Layer 6 of a small transformer language model trained on English Wikipedia (21 layers, counted from 0, width 128).
A neuron adds its activation times its output weights to the MLP's output. To switch it off is to set its activation to zero at one token and run the rest of the model.

Output weights of the MLP neurons that the questions are about. A number n stands for n times 0.0015.
n2: 56 -14 23 27 29 -1 11 3 21 3 22 72 3 18 19 -50 11 -28 -40 -3 5 -20 -25 23 61 -35 37 -24 26 -81 4 -43 35 -18 -31 1 21 20 52 -47 -59 37 12 10 0 23 22 -17 21 18 -59 2 -40 -1 -21 37 39 8 25 37 -27 -5 10 7 -12 -39 7 4 -32 -7 53 -6 14 10 25 10 -8 26 5 16 15 14 51 -3 -14 -38 -16 9 -75 -24 -3 -46 47 -36 -48 -27 -44 -33 -1 41 -20 38 0 -12 8 -15 31 -29 -21 19 -25 -10 14 -15 -20 -20 36 -4 19 -29 -31 10 -2 -36 8 -30 16 14
n28: 5 16 -17 55 -2 31 15 1 10 -27 23 14 23 12 1 50 -29 -14 -21 13 -6 1 -7 31 12 -24 -41 37 -29 -8 21 -18 3 -30 -18 -23 29 24 13 -3 31 -34 43 31 15 -25 4 -7 19 15 -23 14 1 -57 -22 -37 -5 -3 -19 -2 7 3 59 -34 42 -15 -6 -30 23 22 -8 29 17 0 26 29 13 -5 -31 -15 -45 -22 -45 -33 -25 -62 -17 19 -24 16 -8 7 57 -35 1 20 -16 -29 -30 7 9 11 -5 24 -11 -40 40 25 2 38 24 -15 -7 37 -57 35 -1 31 -27 12 14 12 6 6 19 -32 -6 2
n39: -38 18 -47 13 -26 5 36 0 14 -25 -64 -7 37 -9 20 -20 -29 -28 28 19 36 7 -13 -13 9 -8 -4 32 -15 -9 -3 -17 -21 33 -2 -2 -27 -33 -19 7 11 -7 -33 1 4 11 -18 16 -12 50 7 11 29 -24 -5 27 3 47 5 5 -55 -42 28 -2 18 -32 -13 36 3 10 -7 -14 33 16 -1 5 20 21 12 -19 -7 -30 21 6 16 32 48 -21 27 -34 21 -26 18 39 53 19 37 -19 -34 -12 4 -31 12 -22 48 -10 -7 -32 -2 -27 -22 10 2 6 -16 4 11 5 37 -13 -54 41 1 1 33 -52 -4 -17
n40: 21 -31 -26 96 6 27 -5 -32 -3 -30 -11 35 22 -5 37 -56 -22 21 -22 -35 2 -24 -10 67 -46 26 7 -20 -18 -31 22 -1 14 1 4 -67 53 36 -51 7 -28 -17 -19 -49 -12 -10 -9 6 19 -9 -29 18 -35 -12 -12 -19 25 0 -37 30 0 16 -32 -12 24 0 6 36 7 -21 -33 -31 -27 -21 11 -37 18 -42 61 11 -1 -15 31 44 -23 -27 -58 41 11 -77 14 -23 -4 23 21 44 -36 -2 25 45 38 -2 16 13 -10 15 -18 13 -1 75 16 -15 18 13 -45 -11 -3 10 16 -5 -40 30 29 11 50 -29 15 34
n163: 67 32 2 13 -19 10 -15 18 -27 -16 62 5 10 -4 24 -17 17 30 27 -10 9 0 -13 -15 17 -8 -28 65 -24 -22 10 55 2 -38 -50 -24 -13 -36 38 -4 28 -29 -12 -22 -21 54 -11 11 20 -24 -8 -38 31 10 -24 39 16 26 -4 2 20 -39 -28 -8 12 6 34 15 -5 9 -41 1 9 -26 -37 1 44 -24 2 -23 -34 16 -16 -13 -9 -59 -30 -44 -21 -10 19 36 25 -17 5 -30 -32 -11 -25 -34 -13 35 -22 -7 8 -32 -7 27 26 45 42 7 5 35 -1 -14 21 -24 -20 4 32 28 -32 17 41 5 -44 28
n169: -42 -42 69 11 30 -14 -20 20 18 26 38 -44 -22 -41 19 16 34 -26 35 -4 -13 10 -17 -24 14 -5 14 9 6 18 -21 7 32 -26 2 -24 -57 29 3 9 8 -11 31 24 -6 -43 -48 -9 -17 44 8 -48 24 8 -36 1 -9 17 -32 -47 5 32 29 -44 52 30 25 -18 30 58 51 -16 -17 -18 1 36 32 3 12 -6 35 5 -30 -14 8 -8 -46 61 13 -33 -5 -16 -47 24 4 -10 -24 -34 14 -64 -49 18 7 8 9 -49 -36 32 33 -15 -30 23 9 4 -62 20 2 -16 -35 45 8 28 2 1 13 2 7 9
n170: 23 -14 16 5 -13 34 -41 6 48 21 -15 -12 -10 -14 50 1 7 -47 9 14 -7 -8 -40 46 38 -18 -6 9 -38 -15 28 -27 -5 0 15 2 -25 7 13 -3 -25 -7 -1 -12 -1 -5 7 5 -18 13 15 21 43 3 -14 10 -22 19 10 -5 7 39 12 33 37 -10 -5 46 -49 1 52 -25 -18 -14 18 37 -31 -23 -17 -8 3 -40 -24 -38 -16 -5 3 26 -25 75 -24 -47 -14 -10 -28 45 -5 -28 -35 -2 -48 42 -28 54 -29 45 -17 -56 -5 -17 25 -31 44 48 27 -31 33 31 -15 16 49 -29 10 -75 18 18 34 -22
n194: 41 -15 -6 28 3 8 56 -44 -15 -25 48 -20 7 24 36 17 -37 38 -41 8 2 60 -8 -56 -4 17 -19 4 -11 20 -3 21 10 8 -18 -25 8 -28 14 36 39 -24 -9 30 -17 -21 -15 -25 -10 38 -38 -11 11 -19 -36 31 13 -19 9 16 17 -12 41 -3 -15 25 13 -59 -38 -43 -59 4 25 9 37 1 -14 44 26 -25 -22 17 14 -15 -1 -44 28 73 -35 5 -1 2 9 -2 -9 -24 0 -4 -46 65 0 -39 -35 14 -27 -2 10 17 23 -3 19 16 -56 33 3 -5 -17 -9 55 -23 -17 26 19 -35 -6 -2 1 4
n222: -28 -27 11 -9 -25 -34 -10 -23 27 -1 18 6 -8 10 -31 8 -40 -13 39 19 32 6 4 -18 -5 10 15 -16 -1 5 -20 63 -16 -12 -24 3 45 40 -7 -10 -10 -34 -34 27 -19 -22 -54 -32 -6 12 2 -18 13 59 -49 -36 4 -1 30 31 -33 -8 20 30 31 -10 24 22 -2 14 14 -5 -14 -45 -26 6 -19 -12 -28 7 31 -17 10 -13 -50 11 -7 25 9 10 -8 -15 20 5 -27 33 46 -19 16 1 -48 65 4 5 3 -13 -26 -12 4 3 -36 -6 22 -1 -43 19 52 13 22 4 -42 1 6 7 9 30 18 16
n273: -42 -24 -33 13 34 -1 -2 -33 -12 -11 21 -7 -51 7 -43 -69 2 -30 -13 -6 -7 5 13 -12 -17 -11 1 15 -11 -14 -35 44 -11 17 23 31 -24 17 3 51 0 -26 -26 -6 0 -18 -13 25 11 3 2 13 26 -74 22 3 26 -30 -28 -21 31 33 -1 -2 -19 -43 5 -9 21 21 11 -21 7 -32 3 27 -19 20 18 33 41 -4 -5 -1 12 81 -9 -1 28 17 -41 -2 -28 -16 2 29 65 -15 -8 -30 -14 26 8 -3 -2 36 -13 -5 35 -24 -44 6 63 27 13 9 -36 4 -7 9 3 4 -13 -42 0 -21 5 21
n322: 9 26 9 1 23 4 1 28 2 -33 25 -8 -30 -3 15 5 44 32 -5 1 -26 -29 22 -2 6 -41 -1 25 27 31 -7 -16 -14 -20 13 -30 -15 34 18 -8 -2 -16 36 -7 -12 9 13 -42 45 60 -11 -2 56 -3 17 2 -30 30 9 13 25 9 33 -59 36 11 54 -35 -23 21 40 -17 -11 -17 -18 1 40 -6 22 -36 -21 -41 -41 -30 -5 -18 -22 11 -35 -14 21 -14 23 0 15 -30 -39 -52 -13 43 -24 26 -30 47 -15 -6 -10 8 24 -22 -36 -46 17 0 14 6 11 -1 -39 9 15 -34 -18 -45 11 24 21 -19
n372: 16 -13 -26 -16 28 -22 20 -2 37 40 -10 39 56 -15 -53 2 -71 9 -1 16 16 -17 -6 2 -4 12 -3 27 -8 0 -56 23 10 48 5 -34 0 39 -48 11 -15 -14 47 -3 44 -35 -17 -19 6 -21 8 4 -23 -11 14 13 -5 16 34 -19 19 -2 24 -3 -38 -11 -2 -13 14 34 8 -28 -13 -16 -22 8 25 -14 -15 27 -5 -24 -52 13 10 23 -1 7 29 44 -24 -10 2 -39 50 16 -26 26 -66 -57 18 29 49 -3 -45 8 -3 -3 -52 -34 6 -33 52 33 20 -12 10 29 -28 -29 -28 26 -12 -16 16 28 -10 33
n386: -38 -9 24 -15 45 27 0 -4 -26 -6 -27 -27 -2 12 14 6 -20 -24 13 -27 -1 53 15 -2 -4 2 21 16 12 36 -21 -22 -3 26 19 -6 10 -1 35 -17 12 -48 10 26 -25 -29 26 0 -30 7 -38 -1 -16 -9 2 -32 7 -4 -43 6 10 -25 23 27 -24 16 -30 9 -12 -18 -52 -19 -3 32 37 16 -25 10 -1 -6 0 -9 3 15 2 17 -18 23 43 35 -22 -31 -8 30 16 -5 -20 13 21 -31 12 20 65 6 33 -61 -19 11 3 -24 -19 17 -14 9 -15 -18 -41 16 17 34 12 10 -24 -37 0 -32 31 -9
n433: -2 -2 -13 -15 -14 47 -14 24 -2 -9 -27 4 -36 -10 21 -23 47 -29 -5 -5 -39 45 24 6 34 37 -10 13 -40 24 59 -11 38 1 2 -28 -5 45 -1 -15 -21 5 -11 5 -37 20 -10 40 4 21 -14 -11 -10 38 6 -24 -39 -18 -15 -48 -4 -51 -44 -28 -22 -56 -20 -44 6 -46 10 33 2 2 0 -13 -16 16 -32 -11 36 6 -50 34 41 38 73 -24 8 34 28 -10 10 6 13 -19 30 16 23 18 -7 19 -14 -39 49 17 -6 21 2 -15 -29 0 -11 -17 17 -4 -50 -24 7 -22 6 -19 -1 33 15 35 52 -6
n450: -13 -4 46 40 -7 37 -25 -13 15 13 -4 4 -9 -27 -16 14 -10 -3 28 7 -9 -41 -15 33 -35 -40 -2 28 0 37 -25 0 -10 45 -5 -8 9 18 18 -21 -49 10 37 18 -48 43 5 2 -18 11 -42 -4 -16 14 -19 -28 -9 16 27 -15 32 22 13 -47 9 25 29 0 -11 6 10 13 51 14 6 30 8 11 -45 -20 29 6 -36 6 9 -38 -5 -34 -13 16 15 -13 -8 41 9 2 9 -15 26 42 -42 -15 -40 -16 40 1 41 2 -3 30 24 -2 -19 12 -20 14 -23 -57 15 -17 6 -3 -29 -3 -26 -21 9 -22
n488: 15 8 -30 -18 20 0 -18 37 -31 2 -13 30 -18 -3 -35 43 -11 -35 -36 3 36 -25 20 18 -3 -12 -15 5 10 -15 56 42 26 -16 10 -12 26 -10 22 -6 -25 48 6 -44 21 -16 -6 5 -58 16 -83 15 18 -33 -29 7 38 -19 25 56 -9 0 -17 -3 -11 -25 29 30 -2 -43 -18 31 2 12 10 -19 -21 -34 -11 -9 -5 -39 8 -28 11 -13 -19 16 10 37 -61 -21 9 -8 18 45 13 -17 -19 41 22 8 -27 30 14 22 38 25 -24 26 -37 -2 2 4 -20 -24 -12 8 -18 -32 15 6 70 45 -42 57 -25 33

Each question names a token from some text and the token that comes next. It shows the activations a of the neurons there, in the order above. A number n stands for n times 0.027.

Then comes g, the gradient of the next token's log-probability with respect to the MLP's output, scaled to length 1. A neuron's effect is roughly proportional to its activation times (output weights . g). A number n stands for n times 0.004.

"e", then " le"
a: 43 -6 0 -3 -2 -4 -1 -2 4 -3 24 6 -5 -6 -5 -3
g: 7 42 17 -32 14 10 3 18 19 44 -14 -13 -26 27 15 -16 -5 18 0 23 -27 20 -5 1 -28 -1 -4 -5 -26 50 1 0 -32 -17 -27 42 -41 -11 1 10 4 -14 52 -1 16 -11 21 0 -31 -9 -40 29 -23 -7 23 -48 -24 -23 19 26 18 0 20 -1 37 -3 -1 28 -47 12 -17 -13 8 9 -31 12 35 -3 -28 -40 -2 -3 31 -5 -22 -5 -15 22 -26 -4 -44 3 14 45 8 16 -1 2 -4 1 -4 -26 -14 -25 -23 -8 7 -5 11 -5 27 11 -1 -51 35 5 34 11 -27 -9 -8 10 34 18 -8 -1 17 -22
Which neuron, switched off, raises the next token's probability most? n2

" st", then "e"
a: -5 -6 0 6 78 12 -4 12 12 -6 -6 -6 -5 30 -5 -5
g: -7 2 1 2 -38 18 -27 16 9 -1 -7 -31 -12 8 -26 12 -5 -14 -15 -8 -11 -26 1 -10 -4 20 6 -23 -18 -2 23 10 34 -4 -42 -17 5 -10 -5 23 -33 13 8 23 -8 6 17 10 -5 -12 -8 1 -39 28 -10 -13 12 -5 -1 -22 -34 13 -16 25 42 -4 12 36 24 -30 12 -27 -33 27 -16 -73 6 42 16 10 -9 -34 -11 29 20 7 4 -49 -13 22 -13 11 3 -16 6 -14 15 12 20 53 33 33 -23 -11 -13 -11 1 1 -27 11 -9 35 -3 52 -27 -36 6 -1 22 5 45 26 2 -25 32 20 27 -33
Switching off which neuron hurts the next token most? n433

" who", then " work"
a: -2 -6 -5 -5 1 -5 2 -4 -1 2 -6 0 -5 -3 -3 49
g: -38 -41 16 -15 10 -32 0 -1 -6 -17 -20 -16 4 -57 25 41 29 18 21 -32 2 2 10 4 10 46 -24 21 18 15 -15 -15 -17 -23 -14 11 -10 -15 -17 -9 35 19 28 -9 -43 -19 2 -23 -10 48 -20 -25 -15 -4 12 -27 1 -26 -16 -4 -24 -16 3 32 24 17 -20 9 -8 -3 15 -6 28 -27 -30 38 11 -38 3 13 6 27 4 1 -22 34 -20 -21 14 1 7 0 52 11 -8 12 -3 -30 -10 -21 -15 40 30 10 -37 44 7 20 1 13 12 -8 -24 44 21 5 31 30 17 -9 -11 11 -22 -34 -3 -11 -11 25
Which neuron, switched off, raises the next token's probability most? n488

"The", then " s"
a: 0 51 8 -3 -6 -6 -4 -6 -6 -5 -1 33 -6 -5 -6 -4
g: -43 9 -8 -20 2 -11 9 34 19 -17 -5 12 -10 2 12 43 2 -4 6 -1 2 20 56 11 6 -32 -3 29 -15 22 -20 12 5 -9 -68 -12 46 27 5 -4 14 -16 16 24 -4 1 42 11 14 -2 -11 -13 12 -30 3 -34 -25 12 25 -7 9 -13 -12 9 -20 9 4 10 3 18 -45 -20 0 42 -11 -12 14 -12 27 -24 -29 12 35 -44 -44 9 -43 39 -16 42 -15 -12 -2 -17 26 47 5 9 5 -27 2 -25 -21 23 -29 -3 20 -17 -24 -21 -37 14 -14 17 -3 -17 4 -6 -16 -2 8 38 -14 -29 29 1 4 22
Switching off which neuron hurts the next token most? n28

"y", then " act"
a: -6 1 -6 -5 -6 -5 -3 9 -6 56 4 9 0 -2 -6 -3
g: 25 -5 0 1 5 -34 28 17 -16 0 -7 -6 -3 -54 10 6 11 31 12 4 17 1 20 1 25 10 33 -11 34 -7 -8 37 -35 -4 -19 -12 -48 27 -8 -62 -27 -41 -38 -24 -3 14 -13 -45 14 2 -30 7 -1 9 -4 4 24 -2 23 12 12 25 -3 7 13 2 -31 -11 -12 -36 -11 42 -15 18 56 19 -4 -37 -2 15 6 -11 -9 0 0 -6 -9 15 -10 -16 -18 -8 27 8 2 -22 29 3 2 -2 -16 23 11 -31 12 -7 0 -17 1 42 -32 28 -32 16 33 4 -1 8 -41 -10 7 -24 22 57 3 -11 -14 45
Which neuron, switched off, raises the next token's probability most? n273

" wh", then "ite"
a: -2 6 -2 -6 24 -6 -6 -6 -4 12 -6 55 -6 -6 3 -5
g: -2 14 3 29 3 17 -7 34 -9 43 -61 40 -6 -1 2 -12 -21 29 1 -1 14 -11 -17 -10 5 -9 -4 -33 11 5 -7 13 10 27 -3 -7 20 -7 3 19 21 -23 33 24 6 20 -3 37 -49 -16 -9 11 -19 2 9 21 -20 29 16 8 -35 16 -26 42 -12 -10 -2 -1 -13 35 2 -31 14 30 -7 30 15 -14 -17 -42 -13 -15 -19 -29 24 -5 19 -9 -9 -20 2 38 -34 -40 5 15 -11 33 -28 2 2 20 -24 2 1 11 32 -18 30 -6 -60 12 18 41 -10 14 -2 -15 -38 -7 -15 -50 -43 -25 10 -4 15 15
Switching off which neuron hurts the next token most? n372

"e", then "h"
a: 2 -6 30 -1 -5 -5 -6 -3 -1 -5 -6 -2 12 -5 -6 -3
g: -19 -6 0 7 8 -33 -35 -2 -5 -40 -11 1 21 -24 0 15 17 37 -2 -43 -22 19 10 34 -56 -27 19 -30 21 -10 23 9 29 15 52 -9 -29 8 -1 4 -8 12 -22 6 -37 -23 19 12 -21 -17 3 -56 -23 20 5 2 -5 -34 7 -26 5 -27 34 -2 2 63 -5 15 26 18 46 9 0 -12 -3 -51 -4 26 -15 -8 13 26 19 -6 -4 3 -45 22 -14 25 -4 13 23 26 13 -13 -18 -20 13 26 -12 10 5 -41 -22 -13 -1 -13 -22 15 46 15 2 19 12 21 3 0 15 -8 24 -19 8 -25 12 9 -4 -11
Which neuron, switched off, raises the next token's probability most? n39

" s", then "tern"
a: -1 -6 -4 -6 39 13 -2 -4 6 13 -5 -6 -6 -6 7 -2
g: 45 9 -29 6 1 -37 -1 -17 39 4 38 -16 -4 -28 -23 -26 31 22 28 -12 -2 28 32 28 29 21 -34 -47 -6 -56 32 16 -9 20 3 -39 -15 -32 -16 -2 19 7 19 -37 -4 14 3 26 3 -11 -7 -17 19 -3 24 2 33 -6 -19 15 21 22 -10 -12 -18 2 23 37 -3 10 -20 14 1 -22 -7 1 -37 11 17 36 3 -17 6 1 -12 37 9 34 14 12 -10 -22 3 -3 30 0 -46 -7 -15 3 -43 17 2 -15 -16 -31 -14 -3 31 -18 -8 47 -22 10 12 -9 -32 25 28 -20 -1 10 -19 0 5 -19 -21 -39
Switching off which neuron hurts the next token most? n163

"land", then " in"
a: -6 -6 -6 -3 -2 75 39 -2 1 11 -4 -4 -6 -6 3 -3
g: -14 -20 -26 14 -15 -1 -39 14 7 -25 42 -28 -9 -6 11 2 -9 1 13 19 -1 -5 -22 -28 14 0 -5 -13 2 0 15 -20 11 1 -3 10 12 47 14 -14 28 36 -19 6 34 18 -30 19 45 8 -2 2 -20 30 16 63 -38 -40 -3 13 -3 -5 -20 18 -11 2 -34 -16 -37 -27 38 -54 -29 -16 64 20 -38 -1 -2 28 -14 -9 -41 -13 28 9 4 9 -17 44 -9 -20 -10 3 -15 -10 -10 2 13 0 -28 -3 32 34 19 5 23 2 11 8 -5 -46 -14 4 -11 19 -9 -17 4 11 -26 14 23 -29 -7 21 23 6
Switching off which neuron hurts the next token most? n170

" t", then "ail"
a: -3 -2 -2 -1 75 24 -5 35 -3 17 -5 -5 -6 16 -6 -6
g: -23 11 -9 -16 6 36 17 -1 20 -22 -26 -21 -2 3 0 11 -40 -3 -18 -2 -16 21 -16 5 -27 5 13 15 -9 13 -7 -6 20 3 -14 -16 30 -31 6 11 13 27 6 10 -13 -15 38 15 -3 12 -9 -44 -10 -9 10 19 -18 19 20 37 7 29 2 -8 1 2 7 27 55 -7 5 -18 3 34 -43 -32 -18 21 5 -55 -63 -23 9 -6 -33 -9 -28 16 -3 3 30 -6 4 -56 4 34 25 -18 -16 15 2 -10 -7 30 -25 8 -10 11 -31 5 38 9 55 0 12 -2 -6 16 25 39 1 -13 -42 -47 35 3 -2 -18
Switching off which neuron hurts the next token most? n194

"w", then "he"
a: 15 -1 5 -3 -6 -3 -2 -1 6 14 79 -6 -6 -3 -3 -5
g: -15 -46 8 19 -24 51 3 18 -20 29 -1 10 -6 28 -5 -32 -3 -10 1 -40 18 32 -41 22 -24 -6 -7 2 11 11 4 4 9 -7 9 -6 8 23 -3 -44 13 -61 41 -10 -59 23 -20 -45 23 32 -12 -6 3 16 13 -4 14 -2 5 -23 -9 -4 19 22 17 9 2 8 16 24 5 6 28 -20 -26 12 19 16 -7 -5 -36 -16 -9 -1 18 -1 -48 -24 27 -4 -32 30 -6 3 28 10 -9 8 28 42 7 -37 -18 6 -2 8 -19 -15 -31 6 -3 -16 -38 25 25 -13 14 41 17 -46 34 5 25 -8 -5 -24 -2 2
Switching off which neuron hurts the next token most? n322

" or", then " on"
a: -6 27 32 80 61 -1 34 -5 -2 -1 -4 -6 14 -1 -1 60
g: 18 17 6 11 3 6 4 -3 2 -5 -18 -23 -50 -7 48 24 -17 -35 17 -22 11 -14 15 -21 3 -14 -25 -1 -35 -13 44 10 10 -3 -4 4 -18 29 -40 -5 -51 24 8 29 22 -7 -5 -13 5 -1 8 11 2 -2 10 -16 5 7 23 21 -12 12 18 35 -45 25 -22 23 -40 -23 4 -4 -32 -2 -2 -7 26 31 45 -5 52 45 15 -12 24 -17 -47 -26 -37 14 -6 4 -19 17 3 -2 -27 -12 23 -8 19 -29 6 -14 27 14 60 -5 -10 -4 5 -26 2 -12 -34 2 -16 -14 -2 22 1 -19 40 5 33 -35 -10 -3
Switching off which neuron hurts the next token most? n40

" of", then " the"
a: -4 27 -6 -6 -2 -6 -6 -6 -4 45 4 -2 4 -3 -2 -4
g: -40 -44 -4 -2 5 -1 -30 -18 -22 36 19 -32 -17 -4 13 -20 31 -31 -33 16 36 4 18 -15 -14 6 -13 30 -24 18 -1 -8 -18 8 -10 10 -35 18 24 8 30 26 31 10 12 13 -20 31 -17 0 35 -23 -17 -7 16 20 33 -5 -31 9 21 -23 7 15 -18 -60 -1 -37 20 20 31 -12 52 -38 2 23 1 23 28 17 -9 -53 30 1 7 17 17 -30 19 21 13 5 -12 15 -4 -28 6 -9 -1 -10 -27 13 19 -27 3 14 3 25 26 3 19 6 -7 -12 -32 -21 -41 -25 4 -21 25 39 -6 -24 -7 -23 0 -2
Switching off which neuron hurts the next token most? n273

"or", then "ace"
a: -3 -6 52 -1 -6 11 -5 -6 -6 -1 -5 -6 49 -1 -6 46
g: 5 22 49 -34 -16 45 5 -8 -10 44 28 8 -29 5 32 23 9 -36 -1 17 -15 -16 10 -6 -4 6 3 -23 3 -5 4 1 -11 -7 -37 3 -15 15 -32 12 -18 8 24 -46 -32 15 44 -4 13 -30 17 32 -32 -24 -37 9 -11 44 22 -4 5 16 17 -17 -17 -28 38 22 -13 -39 -40 -17 3 53 -37 22 4 22 6 16 5 3 16 -2 -4 -8 -29 4 13 25 -25 -30 13 18 -11 21 43 -22 18 -8 11 -8 -1 39 -8 -50 -14 -17 15 3 -4 -1 10 28 16 6 -23 17 -25 1 -1 14 -30 -10 -6 -34 -9 -9
Switching off which neuron hurts the next token most? n386

" 18", then "6"
a: 0 -6 -3 -3 -5 70 0 -3 -2 -6 -6 -4 -6 -1 -4 -6
g: -9 26 -8 -4 -3 8 -11 -3 -26 5 -18 -3 -1 -25 6 36 50 -6 18 -1 -26 -15 11 -12 19 23 47 -12 -24 11 -55 -26 2 1 19 -21 14 9 -21 -22 -21 35 14 -23 -1 -6 16 4 25 -23 25 23 -38 5 -55 -19 35 -9 -17 -5 5 16 19 21 3 -9 18 -3 -3 31 -51 -21 -22 0 -7 17 8 32 2 -1 35 17 25 22 -11 -1 -13 16 60 4 2 -11 15 3 -12 -3 -29 -15 12 5 15 17 -3 0 -44 -15 -53 -4 -17 -23 26 20 7 40 -24 -3 42 -3 19 -1 21 0 -4 7 -44 2 -24 -50
Switching off which neuron hurts the next token most? n169

" ent", then "ran"
a: -4 2 -6 -5 27 26 -5 -6 -4 -2 0 -1 11 -6 -6 -6
g: 6 19 -35 27 9 -37 38 -34 38 -10 20 -14 20 27 15 -10 -32 33 12 24 -42 -12 -14 4 -6 8 7 28 -8 -54 10 5 2 -17 15 -40 -9 -1 -24 -13 26 13 -10 4 -18 16 16 -10 6 2 3 -11 9 4 -30 -19 9 47 -28 -14 -12 6 1 -6 13 -45 31 27 4 5 -44 7 32 -5 -5 38 35 -43 -18 20 -10 19 -36 11 26 -28 4 15 21 -31 -9 -21 29 5 -10 22 -4 14 45 4 -44 9 0 33 8 17 -2 -46 -3 -21 -31 17 19 -3 -25 28 -27 -5 -32 8 14 12 15 -12 2 -19 17 -6
Switching off which neuron hurts the next token most? n163

" r", then "ang"
a: -4 4 -6 -6 15 11 -3 31 37 -3 -6 -6 -2 -4 -5 -6
g: 72 19 -15 -32 -10 6 -25 -31 0 14 -5 0 10 -17 4 -8 -25 -18 54 23 -4 47 40 3 15 19 -12 -22 14 15 -6 45 -59 1 -8 0 -5 -22 7 -14 -3 6 4 35 -26 -21 4 2 9 -9 32 -22 -16 -3 11 -14 -21 -7 10 1 21 -14 -8 -18 -20 -13 0 -58 25 23 -13 18 10 35 19 15 16 -7 -12 13 22 34 28 -16 -12 -8 -66 1 7 -4 -11 19 -14 -15 -35 23 -22 33 -8 -2 -12 -12 -24 -5 -9 -19 14 7 -2 0 21 11 -30 -22 48 -47 9 12 38 -29 1 6 -5 -6 12 -8 18 5
Switching off which neuron hurts the next token most? n194

"et", then "ic"
a: -6 -5 -3 32 -6 -1 0 10 29 -2 29 -3 -3 38 -5 -2
g: 7 1 9 3 -24 13 5 -49 21 -6 1 26 -7 -7 38 -19 8 13 35 -34 45 13 30 -24 -7 -33 -13 -3 -6 -21 -7 -32 -48 -32 -17 18 22 35 18 13 51 25 10 4 10 12 22 5 -22 6 20 -11 29 1 34 26 -39 -5 59 8 -14 -13 -16 14 -35 -3 -20 6 25 -14 8 -16 -64 -6 9 -3 23 14 -4 -8 0 -8 15 -13 -6 12 -49 -7 -3 44 -13 8 -34 -7 4 -46 14 3 -18 32 -12 -23 -15 4 14 10 -2 26 -2 -5 -24 5 -10 11 -19 16 -4 4 -20 -13 20 9 -48 -31 28 12 9 22
Switching off which neuron hurts the next token most? n322

" and", then " their"
a: 12 0 5 31 13 -2 52 -6 -1 10 -5 -5 -5 -6 -6 -6
g: -62 -27 -16 -6 -7 -4 -18 7 -25 4 -3 -10 -3 5 10 6 10 -11 13 18 -11 -7 25 -25 -5 7 -11 16 -17 5 17 4 0 -20 -23 26 -34 -41 25 55 -17 -26 -15 -21 -39 12 -5 -20 7 -16 12 32 17 40 9 3 22 -12 -14 -8 25 -23 34 -27 -7 -2 11 -32 36 57 27 14 22 -6 -13 -30 59 8 -11 -10 -21 -50 -9 -15 11 -7 -14 22 25 -8 30 8 3 -14 -5 -36 21 17 -17 1 4 24 26 -16 -21 21 20 1 30 2 17 5 30 -3 14 -42 7 -6 24 -22 -20 -23 -7 39 19 22 -45 -1
Which neuron, switched off, raises the next token's probability most? n170

" and", then " n"
a: 5 -1 10 5 36 -2 60 -6 -1 30 -6 -3 -5 -6 -6 -6
g: 20 -5 3 29 26 -30 -17 13 16 11 -65 6 8 6 39 -23 4 -4 -20 14 19 -27 -19 14 -33 -46 15 12 5 -23 -17 -32 -23 -13 29 -3 39 -12 12 21 63 8 -4 -12 23 -27 18 0 -10 -8 11 -30 -8 1 21 -9 6 37 11 30 -11 27 -31 34 -15 -25 4 23 5 -6 -11 26 -11 -12 -3 -48 -19 -10 -59 -16 -27 -3 -35 -2 -25 21 27 8 -7 8 32 -25 -7 26 -25 37 -33 16 -30 6 15 14 -23 11 13 6 -7 0 2 17 -12 -22 -1 17 10 -23 -8 -7 -11 45 10 -2 5 2 23 -2 48 5
Switching off which neuron hurts the next token most? n170

"on", then " L"
a: 12 -4 -2 -2 -2 -2 0 57 -6 -3 72 34 10 -6 -1 -3
g: -27 -21 20 -26 7 -35 -2 5 -6 -29 2 -11 -26 72 -3 -3 4 -3 57 -21 8 6 3 -18 2 -20 -14 52 23 -20 6 27 9 23 21 18 2 8 -9 -12 -8 46 28 -23 -14 11 -10 5 37 11 -3 47 -2 9 -6 -21 9 -22 -6 -12 25 23 1 -6 45 9 -11 -24 -2 -5 2 10 19 20 -7 18 27 -13 -40 16 11 -33 4 -31 6 8 10 -50 16 -12 -24 -11 18 29 -33 -4 30 -45 -5 -39 27 23 -8 -4 -19 22 11 -5 13 -11 -15 -5 33 4 9 -25 -6 25 -52 -9 -27 9 -14 -8 -34 -18 -25 14
Switching off which neuron hurts the next token most? n322

" r", then "an"
a: -1 -6 -3 -6 39 34 -6 1 23 -2 -5 -4 -1 -3 -4 -6
g: 44 10 9 -40 -19 39 -19 29 -11 34 -6 15 -12 34 -2 -40 12 -15 7 15 -8 -19 41 -1 -21 -28 0 3 31 -13 2 -15 -6 -3 -11 4 -32 9 1 28 -21 22 17 50 -12 16 43 36 16 -7 2 27 -19 -7 -26 16 8 42 -1 13 -16 1 -33 -15 -14 4 -42 18 -26 -48 -12 38 -33 -3 2 56 21 -5 15 -2 -7 -35 10 -54 4 -20 -17 -9 15 -12 4 -6 13 -18 -30 -6 -10 3 -22 -10 3 -21 14 29 33 -7 9 -18 -8 -15 12 -21 38 -12 2 44 10 10 -31 -3 -24 -9 -9 7 -9 -27 12 30
Which neuron, switched off, raises the next token's probability most? n169

"am", then "ate"
a: 0 -3 -5 -6 -4 -5 0 -5 -6 -2 65 3 1 -6 -5 -5
g: -8 25 -21 4 -6 17 -36 -14 16 -3 -18 5 -20 17 76 2 6 -43 3 34 0 10 2 -3 20 21 7 23 -3 31 -27 -9 35 17 -3 1 13 29 0 -11 16 -74 29 -13 18 -18 0 -31 -14 -8 -11 73 -33 15 -10 23 -8 42 48 -1 8 11 1 -8 -38 -13 43 -38 -16 -15 -23 -40 13 3 -14 15 -4 13 -6 17 -8 6 14 -1 -16 -16 7 -15 -18 -18 15 -17 8 9 -32 -2 35 4 -10 -15 14 -15 10 -10 20 -24 -8 8 16 25 22 -4 -15 -18 17 17 9 -19 -19 -56 21 -13 -22 -10 8 -15 -10 3
Switching off which neuron hurts the next token most? n322

"r", then "us"
a: 15 -5 -6 -6 -6 -2 0 65 -6 -5 69 2 -3 -2 -6 -6
g: -29 24 -7 6 11 -10 3 -15 30 1 -18 -2 14 -11 -3 -11 4 1 -5 -5 35 21 -56 2 -17 -3 19 -14 -3 -9 20 -10 2 40 34 -27 11 37 40 6 5 30 -15 -7 14 15 8 -35 71 -9 -50 24 -31 2 -20 22 11 -24 30 -3 43 7 2 5 -26 -13 29 31 16 8 -2 38 -42 -3 -8 -19 11 -15 -41 -3 -27 -20 38 -3 -8 -28 19 11 -10 -28 -25 -5 -44 -6 14 -30 -30 -7 6 -27 -23 -12 22 18 40 16 -38 6 11 3 37 -9 6 19 -17 1 17 -8 -29 28 -14 -3 -18 -23 1 -10 6 21
Switching off which neuron hurts the next token most? n2